Layer 5 of a small transformer language model trained on English Wikipedia (11 layers, counted from 0, width 96).
In attention head 0, each number of a token's query is one row of weights dot the token's vector x. The head spreads its attention over the tokens so far by the softmax of query dot key.

Query weights of the head. A number n stands for (n - 500) times 0.00089.
q0: 533 607 720 489 482 622 717 723 547 494 351 400 432 843 396 450 681 481 403 489 549 185 554 406 350 288 531 426 530 419 644 433 537 383 393 577 503 370 570 569 490 499 222 504 691 508 481 612 439 659 671 360 492 412 525 514 616 460 414 548 350 461 435 579 248 551 782 600 220 553 424 590 580 473 465 468 529 507 420 611 520 729 224 337 501 351 575 696 634 415 507 485 479 518 517 468
q1: 487 396 819 379 384 518 621 444 445 489 361 317 451 628 563 599 402 603 966 426 555 618 494 608 462 474 609 390 309 475 469 377 481 569 335 451 673 391 489 429 441 531 761 382 433 399 574 552 619 745 286 739 526 369 341 520 344 775 455 645 498 598 474 711 506 365 397 701 416 631 436 675 544 270 686 385 585 448 275 478 449 439 505 598 361 597 436 450 654 565 502 526 710 567 467 278
q2: 382 442 559 398 329 473 700 649 599 568 504 554 591 522 590 502 688 443 456 713 588 618 494 594 569 675 303 592 654 357 462 447 198 597 152 468 334 538 665 456 501 452 623 680 584 629 572 230 573 517 530 376 628 721 535 556 646 464 475 326 421 620 426 498 375 513 371 633 591 552 508 494 374 332 447 520 318 400 458 468 490 485 441 475 523 486 474 355 712 495 389 614 495 404 638 549
q3: 462 606 236 564 359 341 422 351 595 590 674 512 326 433 426 366 689 729 408 600 371 638 646 547 594 552 558 347 594 659 537 495 448 478 284 470 448 453 408 560 541 572 434 440 539 583 630 392 594 383 585 517 554 417 194 605 459 546 365 355 559 556 285 643 570 344 778 454 573 313 403 855 632 424 351 627 289 418 399 619 702 468 357 420 739 550 559 347 533 660 348 540 480 561 546 584
q4: 655 547 614 542 664 434 601 623 527 327 508 580 434 350 329 574 398 476 411 608 594 814 668 471 738 432 490 576 522 758 441 540 398 588 546 481 472 528 499 574 348 692 509 761 671 373 406 496 506 440 587 54 383 606 310 598 540 622 338 465 532 326 241 655 554 405 425 397 197 571 552 525 659 540 425 578 306 393 437 531 540 312 530 440 499 426 398 505 632 480 662 488 512 226 649 558
q5: 843 641 559 549 689 441 558 373 689 409 669 495 592 482 558 573 599 423 332 623 481 455 651 536 458 457 488 600 496 389 380 493 265 697 505 621 550 549 474 444 504 337 529 499 376 437 479 594 509 402 616 334 344 584 549 450 655 297 423 459 644 504 524 560 383 651 456 483 422 435 724 358 616 558 458 481 477 581 496 563 720 349 458 587 419 394 372 632 361 542 432 551 470 372 442 533
q6: 766 647 427 505 544 502 513 494 514 334 596 525 599 325 460 501 529 563 454 508 455 707 608 448 431 511 372 557 446 762 550 417 457 439 479 604 438 554 455 436 495 464 534 643 576 561 346 631 554 643 655 254 557 542 257 712 658 557 333 352 462 483 512 506 367 350 374 349 559 582 459 479 460 522 441 553 555 436 387 658 580 580 565 512 379 303 634 501 341 446 753 422 575 505 388 397
q7: 609 511 355 542 568 379 444 598 595 463 478 632 595 517 541 422 521 531 489 714 432 606 541 439 496 509 461 425 507 461 579 343 370 433 530 487 530 626 389 547 389 342 427 582 377 466 444 601 532 302 634 434 569 451 686 496 669 550 406 476 421 553 636 453 609 540 411 549 556 366 550 515 417 425 467 573 271 699 539 500 499 351 351 531 531 475 407 594 515 209 454 484 391 481 434 674
q8: 577 692 551 430 502 415 463 573 603 520 747 748 423 341 531 594 525 317 460 416 390 452 526 445 539 419 395 548 477 557 595 340 418 393 417 580 608 699 384 616 397 655 587 397 513 750 503 746 296 447 636 378 753 467 503 503 436 372 464 503 626 668 689 455 527 480 441 436 387 365 488 659 502 416 573 418 613 448 468 359 410 507 459 572 651 570 638 216 441 522 375 490 521 519 369 532
q9: 397 372 682 502 617 486 296 600 426 303 499 762 672 495 571 356 510 487 545 468 539 461 336 386 262 227 473 407 469 626 512 603 621 446 629 457 667 456 455 638 580 537 552 524 426 586 418 532 537 474 561 555 717 395 188 355 524 533 556 361 397 372 675 486 496 293 462 490 796 560 373 480 492 710 631 342 619 555 503 636 230 582 508 503 537 349 534 460 494 604 473 386 532 546 477 421
q10: 518 526 620 550 366 556 416 517 369 477 606 508 580 760 543 590 364 527 299 166 534 449 458 634 221 454 388 640 505 521 340 601 685 714 530 493 386 454 433 496 612 439 459 641 429 248 599 493 309 613 472 625 545 412 619 466 479 525 543 621 611 545 539 891 334 469 425 470 468 664 317 259 379 596 344 460 726 720 421 528 348 353 476 520 399 348 420 710 512 613 672 290 628 384 656 336
q11: 478 481 395 435 456 629 328 409 489 451 600 592 278 492 555 515 500 426 592 565 472 739 442 392 669 566 298 657 519 482 372 335 388 589 626 509 522 380 516 523 440 598 692 977 542 541 297 429 508 543 254 542 592 626 654 528 571 681 452 306 465 383 459 542 583 489 380 559 623 674 405 267 491 519 520 399 387 531 350 522 299 702 570 592 515 399 477 423 392 475 491 692 629 460 438 518
q12: 595 424 461 491 683 625 713 438 516 518 539 441 532 420 546 452 228 525 496 310 553 365 321 550 319 366 523 362 373 559 459 278 652 388 649 388 312 688 528 589 586 571 529 542 441 389 363 638 448 340 512 514 758 695 506 450 283 689 422 421 523 504 675 614 707 435 452 550 575 503 603 595 542 461 421 447 458 621 495 567 299 567 488 503 387 613 436 620 519 381 513 638 612 307 483 505
q13: 560 620 322 555 635 268 632 189 372 513 527 564 441 573 587 437 560 432 414 286 503 390 474 590 328 317 478 689 586 666 472 650 350 538 572 375 520 372 343 481 557 546 518 765 494 527 385 452 446 559 481 430 639 550 487 698 528 411 347 536 650 475 558 628 466 528 527 340 632 408 318 572 404 407 378 406 708 528 746 476 359 341 654 575 448 552 551 488 555 593 516 616 636 432 527 375
q14: 537 494 400 461 505 752 460 464 481 562 591 443 404 567 514 633 385 720 605 429 428 500 272 682 449 327 615 284 410 487 267 548 430 531 494 540 331 226 528 516 554 602 527 415 299 523 453 532 658 363 412 705 653 495 415 544 574 436 713 619 583 488 481 648 591 506 437 472 494 686 478 463 533 531 561 325 495 676 561 351 462 436 716 425 437 486 418 561 491 536 657 517 367 416 439 449
q15: 437 692 399 579 587 718 394 555 638 566 545 366 528 452 270 522 529 545 329 434 536 534 628 401 531 469 570 565 578 435 581 475 448 312 321 347 596 577 329 521 336 444 493 681 708 528 523 322 414 337 366 413 486 538 532 451 524 584 412 525 569 349 467 336 473 442 693 374 691 441 471 522 375 524 377 545 354 408 468 410 703 728 461 366 669 425 749 477 507 533 504 712 495 443 470 663
q16: 440 395 470 550 468 467 453 483 451 585 738 561 439 519 543 419 556 585 371 510 544 499 431 549 624 423 536 447 479 576 385 643 410 713 580 576 475 532 459 451 421 415 521 364 476 530 747 333 570 330 620 614 362 286 605 495 641 602 317 562 330 420 394 626 660 556 400 491 488 400 212 481 357 578 330 496 482 594 433 631 719 291 446 502 581 625 645 353 522 613 711 428 546 509 630 503
q17: 414 528 519 278 508 520 464 442 533 375 656 500 491 476 408 486 463 694 385 519 690 707 692 367 656 406 370 396 667 595 473 439 305 506 614 432 575 672 478 313 446 536 560 507 730 540 589 616 636 233 416 451 542 413 549 577 368 582 632 285 256 699 343 486 788 712 341 640 471 392 300 581 547 527 429 628 328 331 439 450 557 547 706 446 523 475 539 337 438 528 448 587 641 622 518 495
q18: 513 534 288 417 465 587 622 554 512 636 733 444 395 335 553 354 728 458 548 563 414 514 753 511 453 515 431 697 665 399 447 416 182 595 419 638 582 417 386 495 418 497 503 487 518 677 506 371 401 443 617 305 654 344 496 324 648 573 557 484 458 707 446 412 496 316 595 626 643 324 482 756 583 427 438 740 479 415 435 602 649 575 414 653 665 574 502 315 382 530 321 601 400 574 285 517
q19: 456 452 540 580 524 480 621 454 632 508 508 318 481 593 421 606 512 483 532 511 473 546 320 308 586 327 515 516 619 502 347 411 294 520 498 466 395 582 516 532 605 553 627 321 412 543 410 390 483 619 553 424 546 561 410 495 610 371 409 469 593 484 375 671 550 650 576 542 277 628 473 391 560 575 553 526 677 441 621 604 677 381 485 459 530 458 592 498 491 464 629 496 520 561 501 462
q20: 623 622 528 599 366 646 446 535 477 565 396 448 490 638 765 594 547 452 559 447 523 509 228 649 357 559 437 593 391 288 544 283 490 634 637 529 384 615 314 611 341 550 537 326 487 619 524 524 479 479 627 509 322 401 748 549 536 377 782 651 558 329 537 442 274 526 481 403 536 551 479 271 544 441 292 326 557 620 282 417 419 667 547 672 561 434 616 534 518 428 667 434 670 520 593 355
q21: 256 415 314 443 252 482 341 640 541 383 538 469 343 640 503 419 616 613 528 593 312 498 505 304 610 644 492 642 497 678 500 528 398 437 490 474 710 598 449 434 464 533 599 532 680 473 430 358 621 442 673 412 625 435 552 651 407 519 701 433 572 583 533 338 558 391 407 545 626 269 345 650 475 644 468 378 362 505 416 380 644 532 393 656 602 541 543 437 600 424 590 510 364 534 529 710
q22: 620 579 590 481 610 310 484 528 442 260 459 680 364 499 649 557 478 598 661 397 466 204 442 686 251 390 483 407 451 436 511 339 469 491 636 558 606 352 523 526 519 487 461 566 343 855 448 614 651 502 475 728 487 458 580 448 341 677 785 615 362 353 526 589 275 471 521 597 617 648 576 484 451 502 511 313 570 656 532 487 286 720 551 557 377 519 324 459 412 549 340 557 529 614 385 560
q23: 532 581 423 634 409 332 586 642 288 606 424 429 552 452 400 524 592 438 487 636 583 343 253 460 467 740 730 412 257 586 536 531 503 504 318 549 273 470 645 331 478 294 456 548 546 424 615 446 494 595 632 510 293 473 555 616 496 669 451 767 551 684 683 519 667 540 514 565 366 345 545 677 513 255 497 728 432 724 534 444 465 405 349 208 517 472 466 388 545 452 507 427 522 594 647 496
q24: 406 584 535 407 592 379 534 212 570 560 438 140 492 366 518 362 520 677 514 654 508 641 696 483 530 512 713 443 532 522 378 448 503 461 468 589 402 214 384 271 476 466 506 627 487 654 413 405 614 494 505 497 505 481 473 452 319 606 563 399 590 549 575 534 456 584 462 491 534 311 459 500 452 363 624 595 389 466 537 658 501 475 354 367 612 625 471 487 558 595 481 725 581 610 543 675
q25: 687 413 282 552 693 616 458 392 559 308 509 348 506 530 668 474 485 414 485 305 422 464 470 674 499 365 534 509 716 543 459 467 560 523 593 642 453 489 396 624 487 515 410 456 457 670 545 428 411 540 543 364 420 673 357 449 474 501 510 498 555 450 630 726 452 506 449 641 646 333 626 515 489 477 527 491 619 500 681 438 466 491 529 337 394 579 451 468 505 569 653 465 439 484 404 417
q26: 463 396 692 495 418 574 387 308 474 313 412 652 391 521 366 540 496 524 506 432 593 734 698 409 500 391 482 629 763 425 381 448 528 508 460 316 606 432 441 425 475 607 600 441 388 403 294 513 510 729 247 640 555 513 419 489 435 524 466 400 476 438 460 288 648 583 555 546 417 710 523 237 628 616 558 535 566 250 497 577 623 577 526 475 510 671 618 401 455 715 504 523 612 442 499 443
q27: 599 392 385 268 414 690 437 453 618 596 465 583 470 637 472 493 639 323 231 318 469 488 543 475 516 441 416 562 577 625 552 484 575 218 371 311 405 362 546 633 332 470 539 689 588 408 457 512 364 550 652 555 685 673 411 705 532 618 499 504 663 433 376 802 525 519 550 379 591 366 515 553 535 488 543 548 275 563 368 424 572 365 438 453 566 524 416 362 567 450 617 623 301 579 466 617
q28: 547 480 480 429 475 360 459 551 516 488 686 481 721 379 686 496 534 538 436 424 473 486 716 570 354 558 391 388 461 544 377 544 413 342 622 484 517 365 438 392 480 479 618 423 653 451 618 598 531 442 411 541 497 522 580 571 536 653 713 441 447 428 442 581 584 509 470 619 656 476 508 507 415 461 541 595 352 766 560 524 546 498 515 512 510 500 359 536 542 260 482 339 380 307 511 336
q29: 439 460 716 694 596 554 529 496 538 440 508 516 675 656 547 433 295 428 512 456 573 418 313 570 563 292 738 517 158 375 470 584 591 712 656 549 412 529 543 551 631 442 514 273 244 603 475 413 439 491 551 821 440 213 466 477 666 382 596 734 503 400 391 499 408 612 537 462 319 646 550 317 469 463 478 457 709 355 580 591 457 314 373 592 418 509 468 606 400 373 692 271 595 622 538 385
q30: 456 432 428 537 383 473 513 464 544 620 351 541 478 445 529 445 383 528 524 387 360 463 493 521 612 471 436 605 426 590 725 400 456 558 594 472 579 316 533 429 410 605 488 656 612 517 491 656 414 592 526 700 453 506 492 635 475 486 515 520 558 600 626 557 493 539 509 713 436 457 425 450 484 623 559 376 655 446 325 397 663 478 652 403 376 613 508 451 448 508 502 587 541 462 402 225
q31: 443 405 742 766 578 562 396 366 646 436 574 347 789 508 495 429 344 477 572 541 682 328 552 639 423 670 473 468 611 520 251 660 467 610 660 662 429 610 673 475 642 372 476 448 273 669 560 514 527 364 567 410 460 270 679 552 808 325 438 440 252 405 413 411 475 585 233 463 298 477 397 274 638 459 502 597 803 480 697 500 604 467 347 501 397 425 473 855 415 510 383 483 548 437 618 285

Each question shows a short text with each token's key, already scaled and adjusted for position as the last token sees it. A number n stands for (n - 500) times 0.0024.

Then comes the last token's vector x. A number n stands for (n - 500) times 0.0078.

0 "o": 349 575 491 373 482 543 673 386 489 607 577 571 617 547 486 514 495 500 442 450 297 390 682 419 758 721 379 438 625 274 437 492
1 " (": 290 539 512 340 553 503 669 394 460 505 576 598 606 411 557 514 518 483 479 435 352 336 714 474 796 685 431 404 569 369 465 638
2 "20": 233 442 519 448 570 566 676 461 601 567 612 715 509 593 648 561 440 481 574 410 459 540 744 369 634 648 332 596 548 368 424 430
3 "10": 248 473 583 419 624 540 653 425 627 586 617 714 544 599 625 558 445 516 583 366 490 509 747 377 619 647 379 523 578 354 405 451
4 ").": 292 516 521 333 607 485 633 347 482 497 595 563 613 445 562 506 524 469 458 412 356 333 696 539 714 738 392 351 625 395 476 605
5 "\n": 258 444 535 406 562 546 698 476 575 576 618 616 621 541 519 549 456 392 540 410 393 427 729 494 698 709 311 466 631 342 505 548
6 "\n": 286 371 540 428 518 537 615 514 637 608 624 633 633 582 520 568 405 335 529 393 436 498 708 484 621 692 289 503 675 327 521 470
7 "==": 297 363 496 396 544 539 635 529 597 642 582 530 567 522 560 504 469 412 487 368 372 434 743 536 710 697 264 481 626 345 424 532
x: 595 346 512 478 702 430 438 587 386 595 518 476 625 486 504 444 364 503 458 400 476 355 640 366 401 508 612 461 405 903 665 502 618 332 424 559 580 433 325 451 414 426 493 226 487 645 283 633 417 416 525 534 436 532 557 539 487 544 507 527 558 570 768 614 475 491 466 537 456 495 639 670 253 636 464 621 435 515 719 508 496 383 447 433 429 496 509 630 647 140 485 482 469 525 559 421
Which token does the last token look at most? 7 "=="

0 "v": 342 586 488 376 460 528 681 391 483 616 583 573 595 551 490 536 496 498 444 453 308 400 677 420 758 719 373 468 626 258 432 490
1 "i": 254 460 611 461 443 519 658 399 589 603 643 689 561 587 545 590 437 481 655 424 498 534 737 373 660 684 476 571 579 292 491 457
2 "ew": 291 388 594 409 460 539 661 409 606 593 648 689 503 593 517 559 429 534 638 388 500 514 722 389 602 674 431 603 656 294 426 424
3 " cl": 215 523 641 363 520 557 678 414 556 577 597 637 583 474 559 561 462 525 603 401 440 396 636 410 675 685 300 515 551 298 423 456
4 "a": 263 520 602 402 485 507 651 376 542 611 642 703 607 514 545 549 464 565 650 350 503 468 694 365 674 684 390 512 558 302 458 504
5 "im": 271 505 646 423 504 563 685 407 503 600 638 657 566 539 543 566 474 546 639 407 479 527 706 371 672 635 351 633 651 303 463 485
6 "ed": 316 449 641 399 596 548 703 370 521 541 578 647 564 492 529 573 470 636 592 374 429 427 693 435 700 688 347 508 613 325 406 608
7 " that": 263 491 517 374 468 500 658 470 555 538 577 635 619 510 498 525 465 466 600 398 390 465 662 467 732 787 298 482 643 335 454 542
x: 539 509 509 563 645 533 345 460 410 415 573 470 605 509 312 463 354 498 426 438 517 459 606 619 358 626 493 433 402 578 505 457 627 467 425 503 524 332 716 528 531 317 238 437 554 803 623 740 467 387 496 341 533 591 298 314 531 685 438 501 615 391 724 564 730 338 446 516 410 293 484 569 409 575 529 646 470 709 704 532 465 568 413 336 442 490 467 604 456 340 416 475 577 524 489 526
Which token does the last token look at most? 7 " that"

0 " a": 303 586 455 369 483 574 682 391 478 620 581 564 633 576 491 522 500 503 421 453 277 393 682 427 809 749 364 426 661 263 422 458
1 " m": 206 454 609 454 542 654 631 394 538 588 664 724 598 657 632 592 439 510 591 402 448 475 650 387 708 734 435 561 609 323 358 385
2 "il": 161 457 554 425 457 610 620 392 492 565 601 789 598 574 607 503 390 584 560 370 529 538 690 329 666 722 454 546 623 306 458 384
3 "it": 183 450 583 458 476 607 695 437 520 537 615 739 583 577 656 596 451 616 621 360 529 579 708 352 666 714 426 598 564 302 471 420
4 "ary": 232 561 588 443 497 614 660 449 577 481 587 735 588 595 628 520 395 640 651 438 455 502 720 308 694 716 426 567 668 300 473 417
5 " pl": 224 556 604 418 475 624 610 439 528 551 640 670 637 512 600 515 505 565 648 434 446 295 691 398 718 797 407 507 526 306 386 367
6 "an": 248 564 559 430 483 633 683 393 519 627 615 747 645 550 539 508 480 652 691 393 547 439 678 351 737 694 449 513 611 301 417 438
7 "e": 209 531 571 395 500 613 639 396 568 559 633 723 655 579 591 481 429 635 674 370 521 456 736 341 697 709 463 508 625 367 484 377
x: 582 713 376 410 675 483 397 363 441 402 514 405 571 719 424 516 267 609 442 471 456 562 507 531 367 542 484 475 617 710 545 630 546 515 643 622 421 373 537 424 563 515 257 389 535 560 490 746 469 347 369 464 567 417 376 352 528 625 419 592 622 652 640 564 653 530 372 664 438 380 492 702 447 469 578 509 356 433 745 741 385 566 549 398 492 622 372 369 530 113 437 440 589 464 478 456
Which token does the last token look at most, and with what share of its attention? 0 " a", with about 70%

0 "\n": 349 565 475 362 473 532 681 405 492 623 588 551 623 559 460 513 477 456 421 444 275 382 693 463 769 739 339 433 656 258 455 490
1 "\n": 258 363 598 421 517 538 596 492 671 598 634 670 583 641 507 582 364 338 538 381 431 548 675 487 609 718 320 537 678 287 521 431
2 "In": 220 282 480 450 449 587 663 526 553 606 601 731 613 615 489 558 438 358 536 378 502 522 668 411 613 691 335 603 644 372 441 366
3 " 197": 213 419 568 475 538 508 619 518 633 563 578 825 598 591 619 512 350 456 467 329 498 575 680 435 590 645 298 550 663 379 487 400
4 "7": 231 442 595 460 494 552 618 488 639 612 664 718 584 653 567 528 372 396 585 389 478 572 723 411 613 675 373 504 702 339 456 386
5 ",": 281 403 504 492 482 522 645 537 494 556 627 669 614 582 526 574 403 377 582 379 410 584 706 450 676 735 308 465 759 305 537 430
6 " L": 277 375 565 466 396 531 670 490 530 649 565 667 613 591 546 534 376 368 656 418 451 519 709 295 627 709 378 529 680 302 445 445
7 "ast": 356 368 633 498 425 514 674 531 553 640 522 678 558 608 570 482 349 474 709 363 486 635 666 343 606 627 363 543 708 240 417 423
x: 504 511 369 440 671 508 604 503 484 571 528 594 467 482 675 517 318 643 470 654 439 342 549 640 265 600 553 461 462 534 455 357 612 499 445 465 493 516 482 435 295 632 222 478 474 653 485 669 541 352 378 482 436 521 187 523 650 570 481 385 458 333 606 487 480 460 589 569 619 407 635 832 411 828 521 533 500 545 626 743 409 361 352 369 399 437 440 599 624 272 540 418 288 593 533 597
Which token does the last token look at most? 5 ","

0 "l": 321 587 485 361 460 538 698 366 483 630 593 570 616 545 487 519 496 497 435 445 278 384 699 408 799 755 345 434 633 242 435 476
1 "anc": 194 477 627 387 498 562 701 388 599 675 623 687 540 653 548 540 392 545 649 345 553 599 648 307 623 601 445 591 603 259 399 407
2 "),": 290 565 482 311 521 545 655 361 423 505 613 607 619 443 569 529 521 525 528 431 313 272 650 490 816 753 394 319 633 373 457 612
3 " \"": 334 464 444 350 599 529 733 430 433 599 610 505 554 418 509 530 567 436 511 451 312 341 657 457 791 755 357 343 614 389 333 719
4 "T": 229 320 551 377 471 656 699 434 613 592 551 687 606 596 619 580 474 478 639 387 437 523 672 346 667 730 437 543 574 254 395 408
5 "ru": 240 396 613 450 460 612 600 417 591 598 603 792 596 631 643 524 416 518 624 390 445 636 646 314 653 673 413 638 639 307 458 361
6 "th": 250 449 592 507 429 583 667 460 604 639 588 736 545 608 617 619 404 487 648 377 489 640 684 303 629 673 365 592 628 333 349 338
7 " H": 214 444 598 453 466 580 647 461 584 677 678 702 624 532 563 619 421 468 621 369 493 474 731 298 674 677 391 559 624 374 351 365
x: 519 530 471 371 873 313 365 452 544 550 392 585 646 528 520 510 385 536 492 515 628 448 496 466 299 436 590 686 436 526 187 499 599 458 615 370 585 561 498 618 503 612 367 323 503 546 650 543 512 467 504 388 611 431 352 465 601 664 273 504 467 535 683 560 661 400 620 514 571 481 465 597 393 601 472 626 381 666 639 551 425 351 541 257 539 475 285 571 547 410 554 471 515 508 297 496
Which token does the last token look at most? 3 " \""

0 " his": 313 593 458 362 476 564 646 410 507 639 592 561 614 569 482 511 488 495 430 459 292 417 670 424 800 742 372 437 661 270 434 463
1 " o": 158 506 551 411 535 621 540 360 596 603 613 691 549 620 614 520 457 515 561 385 431 568 595 376 718 686 417 535 653 301 421 368
2 "ld": 265 443 583 362 511 612 602 427 645 598 597 699 546 613 575 504 375 587 643 383 489 559 668 418 773 670 498 561 640 317 376 403
3 " l": 142 464 595 424 501 630 586 414 654 644 608 689 562 617 625 514 406 551 633 434 449 523 630 360 657 667 415 570 591 358 367 410
4 "ife": 238 514 495 433 487 624 605 439 645 571 573 731 518 587 572 480 401 624 671 385 447 461 689 353 671 749 416 488 617 320 388 428
5 ",": 242 454 478 414 474 542 623 487 508 567 580 690 568 544 549 551 472 534 584 374 368 504 693 400 793 775 335 469 625 290 517 467
6 " the": 254 422 549 454 501 596 552 536 539 626 580 620 578 629 572 508 470 465 596 433 429 515 706 334 694 799 344 504 687 293 400 388
7 "n": 241 422 556 461 349 610 655 456 482 670 570 637 555 534 566 542 434 525 648 411 496 572 726 280 690 704 452 561 644 320 514 380
x: 450 531 355 254 624 574 330 593 426 397 450 540 568 482 528 364 440 596 406 402 416 359 457 481 482 329 564 557 629 832 453 461 376 451 505 589 556 562 547 623 396 527 191 395 530 538 490 677 585 424 429 454 484 473 534 287 493 545 405 620 397 386 727 610 571 485 506 611 585 282 616 758 576 811 623 526 500 530 691 732 460 490 443 412 407 559 330 610 553 375 457 521 473 533 579 430
Which two tokens does the last token look at most, in order? 6 " the", 0 " his"

0 "em": 374 565 504 396 474 533 648 410 476 590 571 550 586 531 480 525 502 500 441 458 328 400 658 423 709 688 383 456 620 295 452 496
1 "ent": 296 449 625 431 509 564 657 396 562 535 576 648 486 585 545 535 474 546 605 390 431 533 676 362 630 638 444 564 601 319 448 503
2 " serv": 280 492 577 375 599 487 595 440 475 508 574 573 532 460 571 522 519 608 566 414 411 390 667 504 661 666 414 558 553 280 387 573
3 "ic": 233 489 562 383 510 570 678 421 526 579 608 594 530 506 551 567 483 563 617 436 475 459 703 374 656 624 458 535 531 357 432 519
4 "es": 307 514 561 362 500 486 664 419 556 507 649 622 541 504 524 549 535 594 542 388 427 417 717 458 660 649 410 533 612 351 512 552
5 ".": 291 460 530 392 560 463 648 399 541 556 570 603 546 425 471 523 556 466 516 409 350 461 676 497 662 696 373 449 617 349 488 575
6 "\n": 302 446 537 414 521 533 681 487 572 584 617 628 586 522 486 538 478 417 533 415 392 465 670 493 664 679 331 494 608 349 510 537
7 "\n": 315 390 543 428 501 529 613 511 622 596 611 636 604 565 500 554 427 381 516 404 432 511 655 486 606 675 324 505 646 341 521 478
x: 694 493 393 460 754 489 383 638 455 529 468 524 490 326 557 604 354 595 312 341 503 295 565 482 309 571 518 474 347 755 414 629 627 359 408 586 517 450 311 395 319 385 383 382 617 593 463 707 388 388 545 417 555 571 526 542 550 530 354 571 677 435 718 633 618 433 544 590 515 373 471 661 311 660 418 618 496 635 653 578 629 391 468 299 480 505 460 511 540 402 562 467 488 577 466 445
Which token does the last token look at most? 7 "\n"

0 "ral": 301 605 480 351 443 530 704 364 475 623 599 576 624 576 481 514 506 506 419 449 261 374 705 402 830 767 361 435 648 231 428 477
1 "\"": 279 511 427 314 579 532 748 358 475 521 663 541 535 485 474 530 543 475 508 439 299 308 678 456 818 817 427 361 630 378 378 665
2 ",": 173 455 508 386 517 535 691 446 487 502 636 679 607 584 539 618 473 514 561 397 318 448 712 435 810 804 407 431 674 283 503 506
3 " but": 194 364 533 359 498 513 669 501 504 514 597 672 573 613 508 597 447 452 539 403 318 566 671 383 756 798 280 496 728 286 473 467
4 " al": 127 388 550 417 557 446 617 384 420 544 709 639 659 519 645 583 546 454 509 383 407 522 616 401 702 742 217 461 634 302 382 427
5 "th": 147 345 571 487 459 497 636 498 574 594 527 726 553 603 598 661 376 481 595 330 439 660 651 300 682 715 380 500 668 296 377 382
6 "ough": 160 316 491 409 498 456 581 514 544 557 615 711 617 634 569 583 455 430 513 378 406 713 630 419 659 711 200 544 715 304 503 405
7 " it": 137 506 538 370 518 465 624 488 644 543 568 673 617 523 534 520 560 506 534 406 362 482 696 427 797 798 301 437 735 316 477 483
x: 589 533 388 490 614 419 405 382 420 429 537 427 637 434 498 599 246 593 653 456 523 402 633 548 568 356 476 478 335 610 532 604 501 381 439 495 428 372 597 454 602 269 291 459 545 676 494 703 455 424 379 386 494 560 389 393 596 697 447 529 473 363 745 471 751 437 671 605 507 294 461 613 496 731 463 542 579 459 540 517 552 539 508 544 578 570 506 715 500 44 411 411 600 462 452 467
Which two tokens does the last token look at most, in order? 1 "\"", 0 "ral"

0 " Y": 340 566 482 378 472 544 656 394 495 631 571 549 606 560 490 517 491 488 442 435 306 411 658 414 758 704 375 458 631 280 425 473
1 "ou": 264 444 606 363 511 546 587 382 562 609 630 664 581 593 604 505 423 483 601 384 460 575 659 346 651 644 432 528 613 282 401 442
2 " L": 247 449 608 440 479 575 631 387 616 622 570 661 585 587 601 536 417 457 626 417 447 479 682 314 677 649 435 527 562 341 394 453
3 "ook": 309 460 558 460 470 570 678 409 604 609 540 620 475 586 619 514 464 515 672 392 436 489 665 373 702 699 341 558 583 321 364 497
4 " at": 205 470 528 423 546 512 523 448 529 626 591 606 609 590 584 445 475 446 588 384 378 502 631 424 739 642 388 453 602 289 329 454
5 " M": 317 443 583 450 466 584 625 402 510 627 568 686 611 588 600 568 458 447 619 400 459 432 700 335 715 646 421 549 552 344 333 438
6 "e": 281 446 602 458 450 551 589 406 543 612 586 712 616 603 622 528 419 515 622 377 501 523 751 338 674 623 477 533 589 368 435 388
7 "\"": 370 470 399 372 540 550 653 435 441 555 571 488 538 459 519 539 543 484 491 453 343 303 668 474 764 743 394 372 569 432 349 670
x: 567 434 512 539 574 290 488 406 357 671 541 537 639 469 348 546 483 527 614 558 552 416 623 567 415 592 521 480 439 694 337 670 532 336 551 598 284 404 495 456 521 262 413 479 454 642 401 776 609 506 431 445 288 594 292 359 477 660 378 614 515 420 594 481 747 463 666 579 449 412 641 648 363 504 586 520 335 650 597 658 464 436 624 250 521 416 477 436 587 489 455 505 443 274 586 485
Which token does the last token look at most? 7 "\""

0 "'": 357 570 469 371 492 534 658 406 491 604 572 549 596 539 481 514 500 493 440 458 310 404 650 446 740 702 387 432 616 310 434 497
1 "A": 278 426 521 401 531 645 654 457 547 544 590 669 573 602 563 580 457 516 613 420 519 529 624 374 665 676 426 583 561 363 401 369
2 "m": 279 477 623 474 474 582 610 408 574 594 585 709 560 603 577 576 431 511 614 410 541 530 614 349 641 661 493 556 617 364 394 391
3 "our": 248 431 606 477 475 581 602 454 623 536 602 700 546 634 632 579 433 550 567 446 558 541 639 337 556 639 429 576 580 368 439 371
4 ").": 293 516 512 353 542 524 614 387 490 501 595 595 646 466 512 485 510 459 469 439 381 349 628 523 725 717 426 348 629 407 452 572
5 "\n": 279 437 535 425 511 581 662 500 572 568 621 620 630 557 490 537 449 379 540 434 406 431 660 501 688 692 342 458 629 355 473 523
6 "\n": 309 380 542 438 485 562 598 527 622 590 624 627 633 588 501 557 407 342 532 416 441 495 657 490 617 675 323 498 661 338 501 467
7 "The": 381 317 500 475 481 659 563 584 572 600 588 552 628 580 541 514 395 337 570 448 491 519 642 466 552 717 300 560 658 382 423 390
x: 446 365 490 532 689 418 508 644 466 447 577 552 699 483 489 477 331 653 532 440 461 282 568 467 336 587 491 479 494 664 645 470 607 495 380 507 484 431 395 580 317 538 463 301 492 615 439 649 191 418 610 309 507 487 467 443 523 641 420 546 415 407 660 623 694 316 628 517 440 276 553 757 511 660 486 720 396 687 684 441 498 438 425 408 418 501 423 545 651 342 521 436 485 483 483 563
Which token does the last token look at most, and with what share of its attention? 7 "The", with about 70%